Layer 9 of a small transformer language model trained on English Wikipedia (16 layers, counted from 0, width 128).
A neuron's activation on a vector x is squared ReLU(weights . x), where the dot is the dot product.

Input weights of the MLP neurons that the questions are about. A number n stands for (n - 128) times 0.0031.
n5: 135, 111, 193, 117, 118, 118, 155, 190, 108, 120, 145, 98, 96, 183, 144, 156, 142, 138, 140, 137, 51, 199, 101, 36, 105, 106, 133, 124, 99, 107, 150, 131, 77, 98, 146, 97, 148, 75, 114, 129, 149, 131, 89, 143, 133, 124, 64, 100, 134, 165, 105, 159, 155, 104, 146, 148, 142, 81, 153, 150, 166, 189, 120, 137, 48, 94, 112, 95, 222, 186, 163, 145, 146, 154, 43, 92, 72, 112, 174, 93, 100, 113, 153, 163, 141, 151, 79, 127, 86, 100, 106, 175, 123, 129, 139, 182, 158, 129, 129, 124, 209, 160, 118, 159, 115, 121, 146, 105, 117, 91, 74, 137, 136, 170, 117, 145, 100, 108, 153, 148, 94, 114, 104, 99, 124, 159, 157, 79
n13: 170, 124, 81, 167, 124, 140, 133, 199, 96, 118, 162, 124, 142, 133, 139, 84, 144, 177, 103, 103, 87, 165, 160, 63, 188, 108, 147, 70, 107, 131, 87, 148, 102, 124, 141, 96, 68, 99, 152, 119, 104, 133, 97, 100, 149, 145, 139, 124, 106, 157, 154, 143, 180, 119, 92, 131, 135, 157, 115, 103, 136, 141, 123, 118, 111, 162, 124, 152, 134, 94, 112, 68, 52, 68, 141, 115, 99, 147, 74, 163, 98, 99, 150, 128, 76, 135, 167, 118, 113, 126, 122, 112, 159, 100, 143, 120, 125, 119, 125, 195, 134, 117, 134, 112, 195, 122, 179, 142, 162, 139, 80, 76, 86, 129, 123, 140, 169, 116, 195, 179, 150, 150, 122, 191, 154, 117, 93, 124
n16: 102, 89, 166, 156, 101, 48, 70, 87, 130, 125, 107, 124, 136, 107, 148, 135, 139, 137, 83, 83, 159, 164, 106, 126, 108, 121, 172, 97, 122, 95, 145, 85, 115, 80, 103, 82, 141, 46, 148, 91, 149, 114, 79, 126, 99, 126, 115, 138, 146, 97, 173, 113, 121, 108, 194, 98, 96, 139, 149, 69, 202, 153, 124, 134, 183, 137, 147, 134, 182, 79, 191, 64, 65, 136, 162, 130, 126, 132, 117, 143, 110, 116, 122, 128, 126, 146, 138, 135, 106, 132, 204, 106, 124, 196, 168, 118, 149, 152, 137, 170, 124, 115, 147, 139, 135, 169, 143, 120, 128, 82, 92, 140, 171, 118, 97, 119, 156, 100, 153, 124, 155, 127, 132, 133, 140, 174, 125, 110
n18: 153, 132, 174, 68, 114, 165, 145, 128, 147, 89, 107, 97, 113, 167, 217, 93, 158, 130, 148, 169, 85, 191, 115, 118, 158, 134, 121, 143, 108, 148, 120, 130, 37, 110, 163, 59, 95, 138, 120, 186, 87, 133, 107, 175, 144, 72, 111, 100, 188, 115, 170, 115, 118, 147, 174, 139, 74, 164, 142, 54, 181, 103, 142, 147, 129, 148, 120, 107, 128, 117, 177, 125, 73, 106, 93, 163, 98, 144, 118, 102, 148, 88, 248, 183, 133, 210, 116, 140, 76, 104, 182, 89, 167, 87, 108, 75, 113, 129, 113, 174, 177, 114, 103, 111, 147, 89, 163, 79, 104, 101, 89, 52, 109, 174, 166, 138, 137, 154, 131, 120, 131, 103, 99, 102, 126, 167, 127, 111
n69: 146, 158, 142, 102, 39, 114, 154, 177, 113, 157, 69, 116, 121, 154, 151, 137, 120, 104, 93, 104, 81, 174, 175, 121, 120, 101, 164, 146, 139, 166, 103, 86, 98, 157, 144, 104, 105, 86, 53, 138, 128, 190, 74, 150, 63, 99, 86, 138, 177, 138, 171, 78, 152, 107, 65, 149, 154, 105, 116, 81, 95, 167, 107, 179, 121, 176, 152, 106, 94, 126, 149, 169, 85, 102, 120, 123, 158, 101, 102, 193, 141, 160, 126, 158, 74, 88, 87, 103, 145, 126, 115, 138, 146, 98, 174, 118, 149, 176, 117, 113, 180, 153, 96, 114, 128, 131, 172, 141, 120, 111, 47, 89, 111, 152, 183, 96, 108, 187, 105, 112, 94, 162, 125, 159, 131, 163, 106, 106
n125: 171, 187, 123, 125, 168, 143, 132, 143, 167, 115, 151, 140, 154, 138, 161, 135, 139, 82, 133, 136, 61, 59, 138, 97, 178, 128, 133, 99, 79, 98, 88, 106, 119, 106, 92, 129, 132, 130, 104, 112, 173, 139, 125, 108, 146, 74, 135, 209, 118, 142, 138, 163, 135, 122, 110, 86, 92, 159, 87, 82, 174, 124, 125, 128, 124, 173, 140, 160, 137, 153, 131, 127, 131, 88, 97, 154, 170, 140, 68, 137, 154, 113, 152, 95, 107, 108, 122, 115, 134, 129, 149, 115, 190, 94, 100, 99, 130, 132, 114, 125, 130, 157, 154, 90, 144, 97, 156, 108, 111, 117, 107, 74, 133, 133, 180, 162, 138, 116, 130, 115, 143, 133, 113, 172, 163, 143, 118, 94
n207: 93, 177, 150, 140, 93, 111, 141, 124, 128, 122, 102, 127, 128, 171, 107, 119, 85, 116, 51, 82, 127, 124, 121, 106, 97, 121, 181, 135, 154, 96, 132, 112, 118, 175, 103, 144, 99, 136, 167, 60, 118, 144, 105, 120, 84, 95, 105, 96, 146, 113, 115, 185, 141, 188, 174, 127, 130, 104, 69, 135, 158, 160, 154, 132, 129, 154, 174, 139, 118, 101, 113, 146, 161, 143, 87, 165, 104, 115, 147, 150, 142, 142, 130, 140, 144, 130, 148, 130, 174, 112, 130, 57, 90, 150, 97, 158, 120, 186, 114, 89, 133, 118, 116, 152, 154, 102, 148, 146, 179, 135, 87, 84, 136, 175, 106, 120, 121, 103, 163, 105, 131, 121, 132, 108, 123, 106, 135, 145
n248: 160, 114, 75, 111, 137, 130, 128, 142, 121, 109, 128, 100, 153, 190, 212, 148, 157, 87, 116, 148, 149, 153, 135, 145, 180, 155, 91, 148, 65, 128, 143, 154, 108, 147, 93, 147, 120, 110, 164, 155, 185, 158, 125, 127, 119, 68, 55, 118, 132, 133, 127, 92, 161, 105, 159, 121, 139, 154, 149, 83, 135, 103, 109, 150, 136, 141, 79, 80, 140, 153, 86, 155, 126, 115, 122, 115, 97, 137, 178, 149, 150, 123, 104, 140, 89, 171, 203, 92, 107, 96, 188, 109, 161, 151, 160, 106, 102, 152, 96, 188, 137, 121, 158, 88, 203, 118, 91, 71, 103, 96, 100, 66, 127, 123, 82, 141, 124, 139, 126, 94, 147, 90, 59, 111, 160, 136, 134, 217
n251: 124, 182, 121, 213, 138, 140, 158, 150, 127, 130, 115, 154, 105, 104, 147, 97, 150, 103, 168, 89, 102, 162, 152, 142, 79, 109, 165, 100, 141, 121, 133, 104, 137, 131, 114, 167, 101, 93, 58, 90, 153, 160, 78, 183, 113, 46, 147, 110, 129, 146, 110, 114, 140, 192, 130, 200, 137, 180, 161, 130, 149, 143, 160, 150, 103, 77, 237, 110, 83, 221, 155, 185, 107, 84, 75, 115, 99, 185, 114, 130, 139, 199, 137, 158, 122, 135, 193, 192, 130, 181, 126, 111, 100, 122, 103, 81, 89, 113, 82, 135, 126, 137, 80, 106, 145, 128, 138, 159, 60, 67, 100, 98, 101, 150, 129, 124, 135, 170, 151, 193, 87, 34, 94, 102, 125, 147, 122, 120
n336: 139, 146, 109, 127, 156, 149, 123, 117, 113, 123, 131, 128, 115, 153, 180, 135, 121, 117, 96, 103, 140, 127, 87, 153, 110, 143, 152, 92, 93, 83, 121, 139, 119, 126, 126, 106, 111, 120, 143, 96, 127, 196, 174, 140, 102, 112, 136, 142, 111, 149, 138, 84, 133, 126, 118, 115, 92, 138, 130, 154, 122, 92, 123, 138, 137, 131, 97, 86, 113, 111, 99, 117, 100, 168, 110, 176, 64, 129, 143, 167, 170, 169, 143, 200, 119, 120, 173, 161, 93, 127, 155, 74, 119, 201, 69, 117, 129, 136, 165, 181, 79, 107, 107, 132, 151, 105, 133, 118, 104, 80, 86, 153, 63, 161, 138, 156, 156, 95, 176, 132, 179, 131, 94, 95, 192, 127, 135, 210
n340: 105, 152, 125, 119, 173, 102, 86, 136, 124, 122, 117, 162, 99, 100, 130, 125, 132, 124, 120, 129, 125, 75, 91, 101, 143, 118, 195, 93, 79, 149, 82, 29, 73, 100, 193, 128, 86, 173, 119, 161, 138, 135, 114, 116, 140, 112, 136, 178, 130, 131, 110, 73, 157, 119, 112, 142, 156, 173, 124, 144, 116, 95, 161, 128, 97, 159, 139, 90, 111, 116, 109, 113, 78, 156, 137, 138, 104, 137, 110, 141, 92, 136, 118, 125, 106, 94, 152, 101, 123, 39, 166, 122, 114, 148, 115, 132, 137, 170, 127, 160, 116, 131, 181, 59, 175, 113, 149, 139, 152, 79, 149, 176, 107, 145, 129, 122, 127, 112, 168, 141, 179, 117, 127, 196, 176, 151, 150, 137
n346: 71, 129, 128, 94, 110, 148, 144, 199, 125, 200, 93, 122, 173, 123, 107, 75, 167, 98, 46, 107, 71, 119, 86, 94, 105, 72, 110, 152, 138, 115, 132, 109, 145, 130, 117, 130, 77, 139, 79, 143, 138, 100, 144, 184, 105, 186, 127, 106, 129, 156, 148, 86, 88, 129, 152, 159, 153, 131, 132, 178, 132, 96, 121, 121, 160, 189, 203, 96, 124, 72, 102, 146, 133, 157, 91, 209, 155, 109, 130, 96, 168, 173, 151, 151, 101, 102, 186, 129, 150, 73, 117, 163, 153, 151, 138, 113, 158, 126, 138, 147, 118, 48, 79, 97, 145, 111, 127, 74, 138, 104, 101, 195, 138, 213, 46, 93, 141, 83, 96, 166, 140, 144, 95, 127, 128, 184, 55, 154
n441: 145, 120, 69, 113, 136, 94, 95, 97, 64, 112, 40, 103, 147, 205, 173, 113, 161, 68, 153, 168, 151, 81, 119, 155, 171, 95, 122, 165, 114, 108, 147, 141, 61, 175, 150, 135, 117, 112, 33, 100, 126, 118, 163, 134, 119, 143, 110, 142, 143, 118, 160, 142, 118, 131, 106, 172, 163, 148, 127, 164, 136, 173, 131, 197, 111, 132, 185, 145, 137, 66, 174, 87, 84, 130, 104, 124, 123, 155, 176, 113, 212, 121, 199, 135, 75, 141, 98, 143, 165, 128, 139, 128, 101, 173, 127, 137, 109, 99, 82, 106, 173, 142, 103, 119, 125, 131, 166, 69, 113, 104, 96, 143, 115, 141, 187, 120, 121, 120, 77, 120, 133, 99, 135, 88, 144, 215, 41, 168

Each question shows a token from some text and the vector x that enters the MLP there. A number n stands for (n - 128) times 0.057.

"ri": 127, 112, 137, 137, 132, 142, 153, 120, 114, 117, 148, 123, 124, 133, 144, 178, 103, 129, 121, 125, 156, 129, 133, 105, 141, 119, 123, 169, 119, 114, 137, 179, 122, 112, 111, 123, 166, 147, 135, 138, 143, 127, 147, 111, 115, 144, 137, 115, 89, 95, 121, 119, 86, 118, 135, 131, 137, 113, 119, 148, 129, 103, 125, 159, 135, 94, 113, 129, 126, 134, 123, 136, 155, 139, 140, 157, 110, 142, 139, 136, 172, 134, 105, 129, 147, 129, 118, 113, 137, 128, 143, 120, 130, 108, 132, 116, 107, 135, 142, 129, 116, 111, 123, 116, 113, 124, 104, 139, 140, 120, 157, 142, 137, 124, 130, 118, 60, 112, 110, 133, 127, 140, 123, 123, 134, 118, 101, 123
The neuron with the highest activation: n248

"lu": 133, 133, 137, 125, 125, 138, 124, 127, 124, 127, 122, 115, 139, 118, 142, 157, 128, 136, 141, 110, 168, 143, 153, 139, 120, 120, 128, 183, 114, 123, 135, 141, 110, 131, 157, 138, 126, 129, 144, 133, 118, 130, 106, 122, 129, 154, 110, 131, 139, 113, 128, 112, 104, 120, 105, 125, 125, 117, 124, 98, 131, 159, 144, 146, 147, 108, 132, 151, 124, 119, 106, 142, 136, 134, 166, 115, 148, 135, 134, 148, 139, 95, 129, 108, 132, 124, 135, 128, 147, 139, 129, 121, 115, 135, 132, 102, 113, 127, 130, 106, 108, 131, 128, 145, 116, 162, 86, 140, 147, 113, 109, 106, 122, 119, 150, 118, 103, 145, 120, 100, 125, 131, 136, 138, 140, 125, 80, 78
The three highest activations, in order: n69, n441, n16

"us": 134, 128, 123, 133, 124, 125, 164, 119, 138, 124, 127, 134, 121, 117, 143, 158, 126, 113, 111, 163, 151, 142, 134, 140, 135, 160, 136, 130, 127, 130, 132, 139, 111, 144, 132, 133, 134, 152, 137, 118, 126, 128, 154, 103, 177, 108, 137, 121, 118, 106, 127, 124, 93, 89, 116, 107, 135, 121, 148, 129, 148, 95, 117, 101, 135, 119, 111, 120, 141, 137, 139, 142, 139, 124, 132, 119, 103, 120, 112, 117, 131, 148, 112, 130, 161, 141, 153, 116, 106, 128, 125, 164, 125, 96, 156, 137, 120, 121, 145, 100, 106, 144, 123, 135, 109, 114, 127, 158, 122, 137, 111, 106, 118, 142, 106, 121, 99, 120, 125, 137, 134, 109, 158, 107, 125, 132, 176, 131
The neuron with the highest activation: n248

"el": 126, 145, 155, 116, 123, 128, 160, 141, 113, 115, 131, 102, 129, 114, 106, 86, 135, 116, 109, 141, 145, 146, 151, 134, 128, 126, 120, 138, 135, 146, 125, 132, 176, 108, 112, 114, 130, 144, 143, 144, 138, 113, 126, 136, 146, 129, 143, 99, 112, 106, 129, 126, 131, 108, 86, 86, 135, 113, 130, 143, 111, 117, 134, 124, 136, 112, 145, 134, 119, 141, 96, 162, 160, 114, 97, 95, 146, 135, 152, 137, 137, 142, 108, 130, 110, 123, 123, 122, 115, 124, 92, 130, 137, 119, 128, 118, 127, 124, 131, 137, 106, 139, 123, 136, 114, 153, 102, 130, 145, 138, 140, 133, 137, 141, 159, 113, 136, 141, 133, 113, 137, 149, 174, 144, 125, 136, 108, 111
The neuron with the highest activation: n69

" Ca": 134, 142, 146, 110, 129, 157, 161, 105, 118, 112, 162, 140, 128, 141, 116, 128, 132, 100, 137, 121, 127, 138, 142, 138, 145, 141, 130, 134, 156, 127, 101, 130, 105, 138, 111, 126, 140, 133, 157, 123, 140, 124, 121, 109, 142, 135, 140, 131, 122, 118, 123, 139, 96, 129, 131, 109, 148, 129, 124, 126, 161, 124, 126, 68, 131, 103, 102, 125, 91, 127, 133, 122, 138, 131, 165, 118, 122, 138, 113, 132, 119, 129, 118, 126, 129, 122, 115, 129, 124, 144, 95, 129, 125, 118, 112, 134, 122, 127, 148, 100, 126, 130, 130, 125, 100, 125, 100, 145, 132, 154, 122, 123, 93, 126, 124, 141, 94, 126, 120, 116, 151, 137, 165, 146, 136, 117, 131, 128
The neuron with the highest activation: n125

"al": 123, 127, 136, 131, 120, 128, 156, 122, 143, 127, 135, 129, 118, 123, 112, 121, 134, 151, 121, 124, 106, 156, 118, 116, 122, 144, 132, 118, 133, 128, 129, 106, 134, 154, 126, 127, 140, 140, 128, 128, 157, 117, 122, 124, 126, 118, 198, 124, 105, 124, 123, 146, 107, 116, 124, 108, 114, 126, 134, 149, 127, 124, 117, 109, 134, 134, 119, 128, 130, 158, 131, 110, 135, 114, 148, 82, 139, 117, 128, 145, 131, 96, 126, 102, 149, 128, 125, 113, 124, 141, 80, 142, 133, 125, 119, 109, 136, 152, 124, 116, 146, 156, 115, 135, 91, 124, 138, 118, 141, 123, 133, 149, 135, 122, 119, 124, 72, 138, 118, 143, 127, 132, 139, 138, 126, 130, 122, 128
The neuron with the highest activation: n5

" The": 159, 124, 141, 130, 117, 108, 132, 60, 121, 125, 140, 129, 119, 134, 122, 134, 124, 165, 119, 139, 145, 112, 131, 146, 142, 170, 119, 128, 128, 151, 127, 127, 135, 129, 129, 143, 138, 120, 125, 119, 135, 138, 124, 126, 121, 132, 147, 150, 107, 138, 134, 129, 110, 124, 132, 142, 133, 136, 126, 114, 153, 135, 121, 123, 124, 144, 141, 130, 116, 120, 77, 130, 131, 129, 116, 125, 129, 128, 129, 126, 137, 121, 112, 145, 155, 130, 127, 120, 118, 129, 55, 114, 140, 89, 106, 123, 142, 127, 132, 123, 123, 123, 125, 144, 120, 131, 112, 147, 130, 124, 129, 122, 130, 132, 130, 130, 106, 117, 138, 118, 130, 130, 127, 123, 120, 117, 147, 154
The most active neuron and its activation: n207, at about 0.18

"\n": 116, 101, 141, 140, 141, 138, 145, 152, 146, 125, 126, 121, 122, 121, 111, 106, 136, 119, 145, 132, 144, 119, 138, 134, 125, 188, 125, 138, 130, 142, 130, 137, 123, 151, 132, 133, 144, 135, 138, 113, 112, 124, 154, 109, 111, 144, 122, 122, 117, 121, 142, 108, 94, 141, 138, 117, 130, 125, 147, 135, 133, 132, 137, 87, 140, 122, 138, 128, 111, 123, 115, 131, 128, 117, 111, 133, 127, 129, 127, 128, 144, 136, 84, 136, 122, 125, 110, 119, 118, 113, 80, 140, 122, 124, 116, 121, 137, 116, 135, 120, 157, 144, 131, 156, 140, 126, 88, 136, 124, 122, 131, 131, 153, 129, 125, 149, 118, 119, 123, 126, 111, 128, 120, 109, 105, 132, 128, 111
The neuron with the highest activation: n346

"iv": 132, 138, 121, 117, 139, 145, 130, 144, 112, 108, 149, 155, 126, 108, 127, 143, 112, 160, 137, 126, 114, 138, 139, 138, 145, 133, 131, 110, 136, 136, 129, 162, 135, 144, 141, 136, 151, 123, 152, 137, 118, 129, 130, 135, 193, 125, 150, 111, 108, 102, 115, 128, 148, 103, 116, 121, 120, 155, 128, 131, 91, 145, 116, 110, 128, 123, 114, 137, 119, 135, 74, 130, 100, 147, 154, 132, 89, 121, 108, 146, 119, 120, 102, 129, 100, 125, 104, 136, 128, 128, 122, 131, 135, 116, 144, 128, 107, 124, 132, 138, 104, 109, 138, 127, 126, 132, 96, 132, 136, 109, 133, 155, 111, 135, 135, 121, 108, 133, 124, 119, 132, 140, 145, 129, 135, 120, 171, 119
The three highest activations, in order: n13, n340, n336

" ": 131, 127, 132, 132, 127, 162, 143, 107, 155, 137, 128, 125, 125, 132, 61, 159, 129, 121, 137, 128, 125, 142, 115, 153, 131, 142, 132, 140, 130, 112, 124, 131, 150, 130, 114, 136, 132, 137, 103, 131, 126, 129, 129, 121, 152, 121, 149, 128, 127, 107, 125, 133, 26, 131, 135, 120, 121, 112, 136, 127, 138, 130, 134, 89, 118, 125, 132, 129, 114, 129, 123, 131, 124, 141, 136, 120, 137, 121, 112, 121, 120, 125, 118, 134, 145, 123, 140, 129, 130, 127, 98, 142, 133, 135, 127, 130, 139, 144, 126, 128, 113, 136, 121, 111, 85, 134, 126, 137, 131, 125, 128, 129, 124, 130, 143, 131, 105, 119, 127, 129, 127, 136, 156, 134, 122, 134, 125, 134
The neuron with the highest activation: n346

"s": 138, 147, 129, 133, 119, 123, 130, 111, 123, 123, 144, 151, 123, 123, 116, 152, 124, 154, 106, 124, 154, 123, 135, 172, 109, 132, 112, 129, 124, 132, 156, 133, 120, 124, 126, 122, 122, 128, 153, 123, 153, 111, 140, 105, 131, 118, 177, 112, 134, 122, 125, 120, 77, 147, 141, 125, 133, 133, 142, 110, 125, 121, 138, 124, 143, 114, 108, 136, 103, 147, 120, 152, 136, 159, 126, 126, 92, 136, 126, 119, 133, 133, 114, 145, 117, 124, 124, 133, 157, 128, 109, 137, 121, 144, 128, 139, 162, 115, 127, 109, 99, 115, 124, 128, 121, 155, 95, 159, 139, 105, 130, 127, 123, 117, 121, 128, 112, 129, 131, 126, 136, 127, 130, 93, 108, 112, 122, 119
The three highest activations, in order: n336, n207, n251

" 3": 116, 138, 134, 140, 120, 135, 143, 143, 119, 113, 152, 137, 97, 117, 122, 116, 110, 115, 134, 146, 149, 120, 126, 153, 133, 171, 135, 128, 152, 140, 142, 146, 140, 123, 104, 117, 158, 108, 129, 144, 134, 123, 148, 136, 124, 146, 127, 108, 129, 129, 144, 97, 68, 132, 129, 131, 109, 121, 129, 129, 129, 143, 128, 113, 149, 100, 127, 140, 114, 125, 126, 135, 125, 136, 157, 115, 135, 125, 113, 128, 118, 112, 92, 87, 123, 141, 138, 109, 120, 137, 102, 138, 99, 116, 101, 117, 141, 118, 120, 129, 133, 125, 127, 136, 139, 150, 91, 153, 133, 109, 130, 148, 148, 142, 119, 108, 138, 126, 140, 137, 133, 134, 149, 137, 127, 137, 141, 125
The most active neuron and its activation: n16, at about 0.11

"od": 134, 124, 117, 126, 108, 132, 163, 173, 134, 105, 159, 138, 135, 126, 127, 148, 122, 103, 140, 119, 79, 102, 129, 152, 113, 131, 148, 153, 138, 137, 142, 129, 129, 127, 115, 134, 151, 127, 171, 143, 120, 122, 136, 115, 87, 135, 136, 101, 108, 141, 130, 119, 106, 132, 149, 130, 124, 130, 121, 140, 127, 81, 109, 135, 149, 137, 124, 123, 118, 132, 108, 119, 106, 126, 152, 122, 148, 108, 126, 142, 124, 109, 98, 121, 147, 104, 126, 105, 154, 123, 108, 136, 129, 136, 131, 106, 132, 121, 134, 123, 111, 129, 126, 155, 135, 152, 110, 203, 147, 125, 134, 134, 157, 133, 139, 102, 123, 125, 115, 142, 126, 125, 122, 134, 119, 109, 136, 124
The two highest activations, in order: n346, n207

"able": 131, 115, 97, 123, 129, 124, 112, 115, 145, 125, 113, 120, 135, 120, 115, 160, 143, 134, 135, 131, 125, 116, 127, 118, 128, 177, 115, 144, 137, 140, 128, 107, 112, 134, 131, 136, 128, 123, 127, 145, 133, 125, 131, 126, 141, 111, 162, 128, 119, 135, 132, 150, 77, 145, 155, 133, 143, 133, 129, 131, 140, 124, 117, 106, 115, 126, 143, 128, 150, 151, 141, 126, 124, 100, 150, 95, 121, 128, 113, 123, 112, 91, 102, 102, 135, 130, 140, 119, 131, 134, 77, 139, 122, 103, 139, 131, 118, 145, 125, 133, 127, 156, 131, 163, 82, 143, 139, 126, 142, 132, 135, 139, 120, 124, 129, 131, 102, 124, 127, 136, 118, 142, 139, 115, 130, 117, 147, 126
The neuron with the highest activation: n5

"C": 117, 151, 120, 129, 137, 135, 137, 170, 123, 116, 149, 140, 115, 135, 131, 118, 88, 168, 122, 133, 113, 134, 136, 142, 122, 135, 100, 136, 121, 125, 126, 184, 137, 117, 123, 126, 163, 129, 152, 111, 137, 122, 121, 120, 154, 119, 127, 120, 131, 140, 135, 125, 91, 119, 135, 117, 131, 142, 136, 116, 124, 119, 112, 157, 128, 110, 104, 129, 118, 130, 122, 145, 136, 121, 131, 127, 114, 136, 143, 126, 115, 98, 90, 148, 139, 124, 125, 143, 129, 156, 95, 116, 106, 138, 134, 108, 107, 128, 127, 142, 106, 133, 136, 140, 92, 118, 123, 142, 116, 167, 157, 131, 129, 103, 136, 129, 108, 120, 152, 113, 132, 118, 175, 114, 155, 82, 158, 156
The neuron with the highest activation: n336

"ba": 148, 131, 127, 127, 159, 142, 147, 144, 137, 114, 118, 149, 115, 126, 132, 158, 121, 121, 127, 138, 148, 119, 146, 123, 130, 141, 133, 139, 120, 120, 104, 160, 112, 137, 126, 117, 162, 141, 134, 159, 138, 132, 140, 105, 156, 127, 146, 138, 104, 133, 135, 118, 119, 114, 125, 116, 125, 108, 126, 148, 144, 117, 133, 70, 139, 101, 142, 112, 124, 133, 122, 146, 139, 139, 103, 126, 119, 110, 143, 131, 126, 133, 136, 103, 138, 115, 111, 119, 125, 137, 93, 141, 135, 67, 135, 128, 122, 133, 124, 96, 107, 136, 149, 132, 151, 108, 73, 134, 121, 147, 132, 104, 131, 125, 140, 119, 137, 110, 99, 126, 140, 135, 146, 130, 122, 142, 155, 95
The neuron with the highest activation: n125

" |": 126, 127, 123, 132, 140, 110, 115, 120, 133, 145, 119, 140, 120, 123, 109, 128, 138, 151, 136, 128, 150, 122, 132, 132, 130, 194, 119, 132, 119, 137, 116, 132, 130, 121, 132, 138, 130, 118, 117, 140, 125, 128, 115, 116, 134, 128, 169, 132, 123, 138, 128, 130, 151, 114, 115, 132, 137, 126, 141, 137, 119, 107, 135, 111, 115, 138, 97, 136, 94, 112, 112, 134, 121, 135, 169, 129, 114, 128, 124, 123, 128, 117, 110, 133, 116, 120, 120, 123, 134, 127, 128, 135, 137, 110, 116, 133, 127, 121, 119, 118, 119, 132, 127, 141, 65, 146, 85, 122, 130, 130, 133, 137, 152, 122, 124, 135, 113, 126, 139, 131, 136, 120, 149, 145, 128, 141, 135, 121
The most active neuron and its activation: n340, at about 0.57

".": 137, 142, 132, 126, 123, 118, 132, 109, 144, 123, 99, 126, 133, 126, 117, 133, 126, 120, 144, 135, 140, 139, 141, 124, 120, 199, 121, 138, 139, 132, 136, 123, 136, 137, 140, 124, 99, 133, 127, 127, 123, 129, 172, 107, 153, 120, 133, 141, 128, 133, 122, 129, 101, 113, 140, 110, 110, 130, 127, 137, 109, 112, 139, 79, 120, 136, 131, 118, 104, 119, 104, 150, 127, 136, 135, 131, 127, 127, 118, 135, 146, 134, 90, 126, 149, 130, 128, 131, 125, 139, 114, 130, 128, 138, 115, 119, 143, 114, 127, 126, 135, 123, 122, 128, 74, 123, 148, 143, 129, 136, 135, 125, 140, 111, 123, 144, 84, 124, 138, 127, 143, 133, 134, 119, 140, 101, 118, 128
The neuron with the highest activation: n336

"ian": 130, 107, 114, 140, 139, 132, 125, 117, 147, 133, 172, 119, 136, 95, 109, 128, 125, 178, 144, 144, 160, 143, 128, 97, 142, 149, 169, 134, 115, 142, 124, 124, 109, 134, 120, 151, 118, 122, 131, 132, 108, 128, 120, 118, 139, 99, 166, 144, 99, 107, 124, 140, 106, 116, 146, 117, 118, 127, 136, 141, 122, 150, 116, 125, 151, 131, 97, 150, 125, 138, 135, 125, 107, 123, 129, 116, 135, 124, 112, 137, 129, 131, 117, 93, 115, 127, 116, 143, 135, 147, 77, 132, 130, 112, 120, 120, 115, 126, 126, 112, 121, 113, 124, 111, 111, 113, 145, 156, 150, 135, 134, 143, 130, 116, 112, 127, 111, 136, 105, 130, 125, 151, 150, 128, 133, 136, 134, 111
The neuron with the highest activation: n13

"an": 142, 113, 111, 120, 133, 137, 119, 144, 106, 98, 174, 150, 136, 122, 112, 135, 128, 144, 158, 126, 163, 141, 141, 115, 128, 140, 128, 147, 122, 161, 127, 117, 140, 124, 144, 122, 116, 128, 150, 134, 119, 118, 147, 115, 127, 140, 158, 124, 105, 114, 104, 117, 116, 115, 107, 131, 110, 102, 139, 137, 108, 131, 119, 116, 128, 120, 113, 122, 105, 127, 94, 114, 117, 157, 156, 137, 145, 128, 136, 139, 138, 143, 116, 156, 119, 134, 101, 141, 127, 132, 121, 129, 138, 117, 147, 131, 65, 123, 127, 120, 114, 115, 137, 134, 142, 119, 102, 96, 131, 131, 109, 133, 132, 122, 142, 121, 172, 116, 109, 132, 138, 125, 143, 143, 137, 131, 147, 125
The two highest activations, in order: n13, n336

"et": 139, 123, 85, 107, 121, 128, 125, 128, 130, 119, 138, 138, 134, 126, 131, 190, 117, 165, 118, 120, 129, 130, 106, 110, 147, 116, 144, 167, 142, 151, 147, 148, 134, 146, 110, 126, 162, 133, 158, 135, 102, 144, 131, 125, 148, 124, 136, 106, 134, 133, 120, 112, 125, 122, 127, 138, 129, 143, 145, 115, 120, 147, 117, 114, 122, 139, 108, 138, 82, 120, 126, 119, 122, 151, 135, 138, 114, 122, 144, 114, 128, 140, 108, 108, 146, 110, 116, 126, 134, 145, 79, 125, 130, 136, 140, 152, 134, 150, 121, 120, 118, 143, 127, 92, 139, 145, 116, 143, 124, 121, 121, 119, 148, 131, 100, 112, 68, 149, 126, 140, 123, 130, 153, 118, 130, 96, 122, 126
The most active neuron and its activation: n207, at about 0.044

"ress": 131, 107, 121, 131, 131, 123, 118, 137, 122, 98, 166, 149, 138, 146, 124, 127, 146, 144, 118, 134, 146, 143, 140, 135, 142, 146, 127, 149, 132, 129, 128, 160, 103, 141, 79, 104, 128, 127, 131, 147, 117, 123, 126, 91, 125, 125, 150, 115, 125, 122, 106, 147, 88, 132, 116, 111, 143, 133, 119, 131, 106, 105, 111, 63, 127, 137, 106, 120, 100, 125, 140, 118, 132, 124, 147, 95, 125, 122, 117, 131, 152, 137, 131, 133, 157, 133, 147, 114, 134, 132, 106, 150, 127, 136, 148, 111, 130, 126, 129, 122, 132, 140, 107, 152, 149, 146, 134, 147, 126, 125, 139, 120, 128, 154, 123, 131, 111, 137, 121, 124, 132, 162, 175, 114, 114, 111, 126, 126
The neuron with the highest activation: n13

" the": 146, 137, 124, 131, 137, 98, 140, 66, 135, 124, 143, 110, 120, 127, 99, 127, 112, 170, 115, 134, 130, 130, 136, 149, 133, 166, 133, 135, 124, 145, 123, 128, 128, 127, 139, 153, 152, 124, 133, 122, 132, 132, 129, 125, 105, 123, 152, 140, 119, 138, 126, 139, 106, 141, 139, 148, 124, 135, 137, 120, 137, 119, 138, 102, 140, 127, 140, 120, 116, 108, 99, 124, 127, 135, 129, 124, 107, 126, 139, 131, 140, 124, 121, 132, 124, 145, 117, 119, 125, 146, 68, 120, 132, 82, 127, 114, 145, 122, 127, 147, 125, 127, 133, 134, 121, 121, 106, 127, 142, 135, 124, 143, 136, 130, 121, 131, 95, 125, 122, 132, 128, 122, 152, 127, 120, 114, 143, 129
The neuron with the highest activation: n207

"ft": 129, 124, 122, 115, 156, 120, 151, 121, 117, 124, 137, 158, 142, 127, 121, 197, 103, 160, 99, 161, 141, 161, 129, 111, 131, 130, 128, 123, 126, 136, 148, 112, 146, 135, 99, 140, 142, 140, 121, 139, 140, 131, 116, 101, 128, 140, 159, 112, 123, 143, 132, 108, 102, 146, 127, 169, 124, 118, 131, 144, 117, 110, 132, 140, 115, 123, 116, 159, 89, 130, 111, 145, 123, 135, 114, 113, 129, 121, 143, 124, 124, 132, 132, 151, 149, 144, 99, 136, 143, 137, 105, 131, 119, 126, 118, 109, 97, 134, 114, 111, 106, 116, 130, 132, 122, 147, 125, 117, 132, 154, 117, 108, 131, 136, 118, 136, 119, 134, 114, 137, 117, 115, 165, 99, 141, 104, 94, 141
The neuron with the highest activation: n207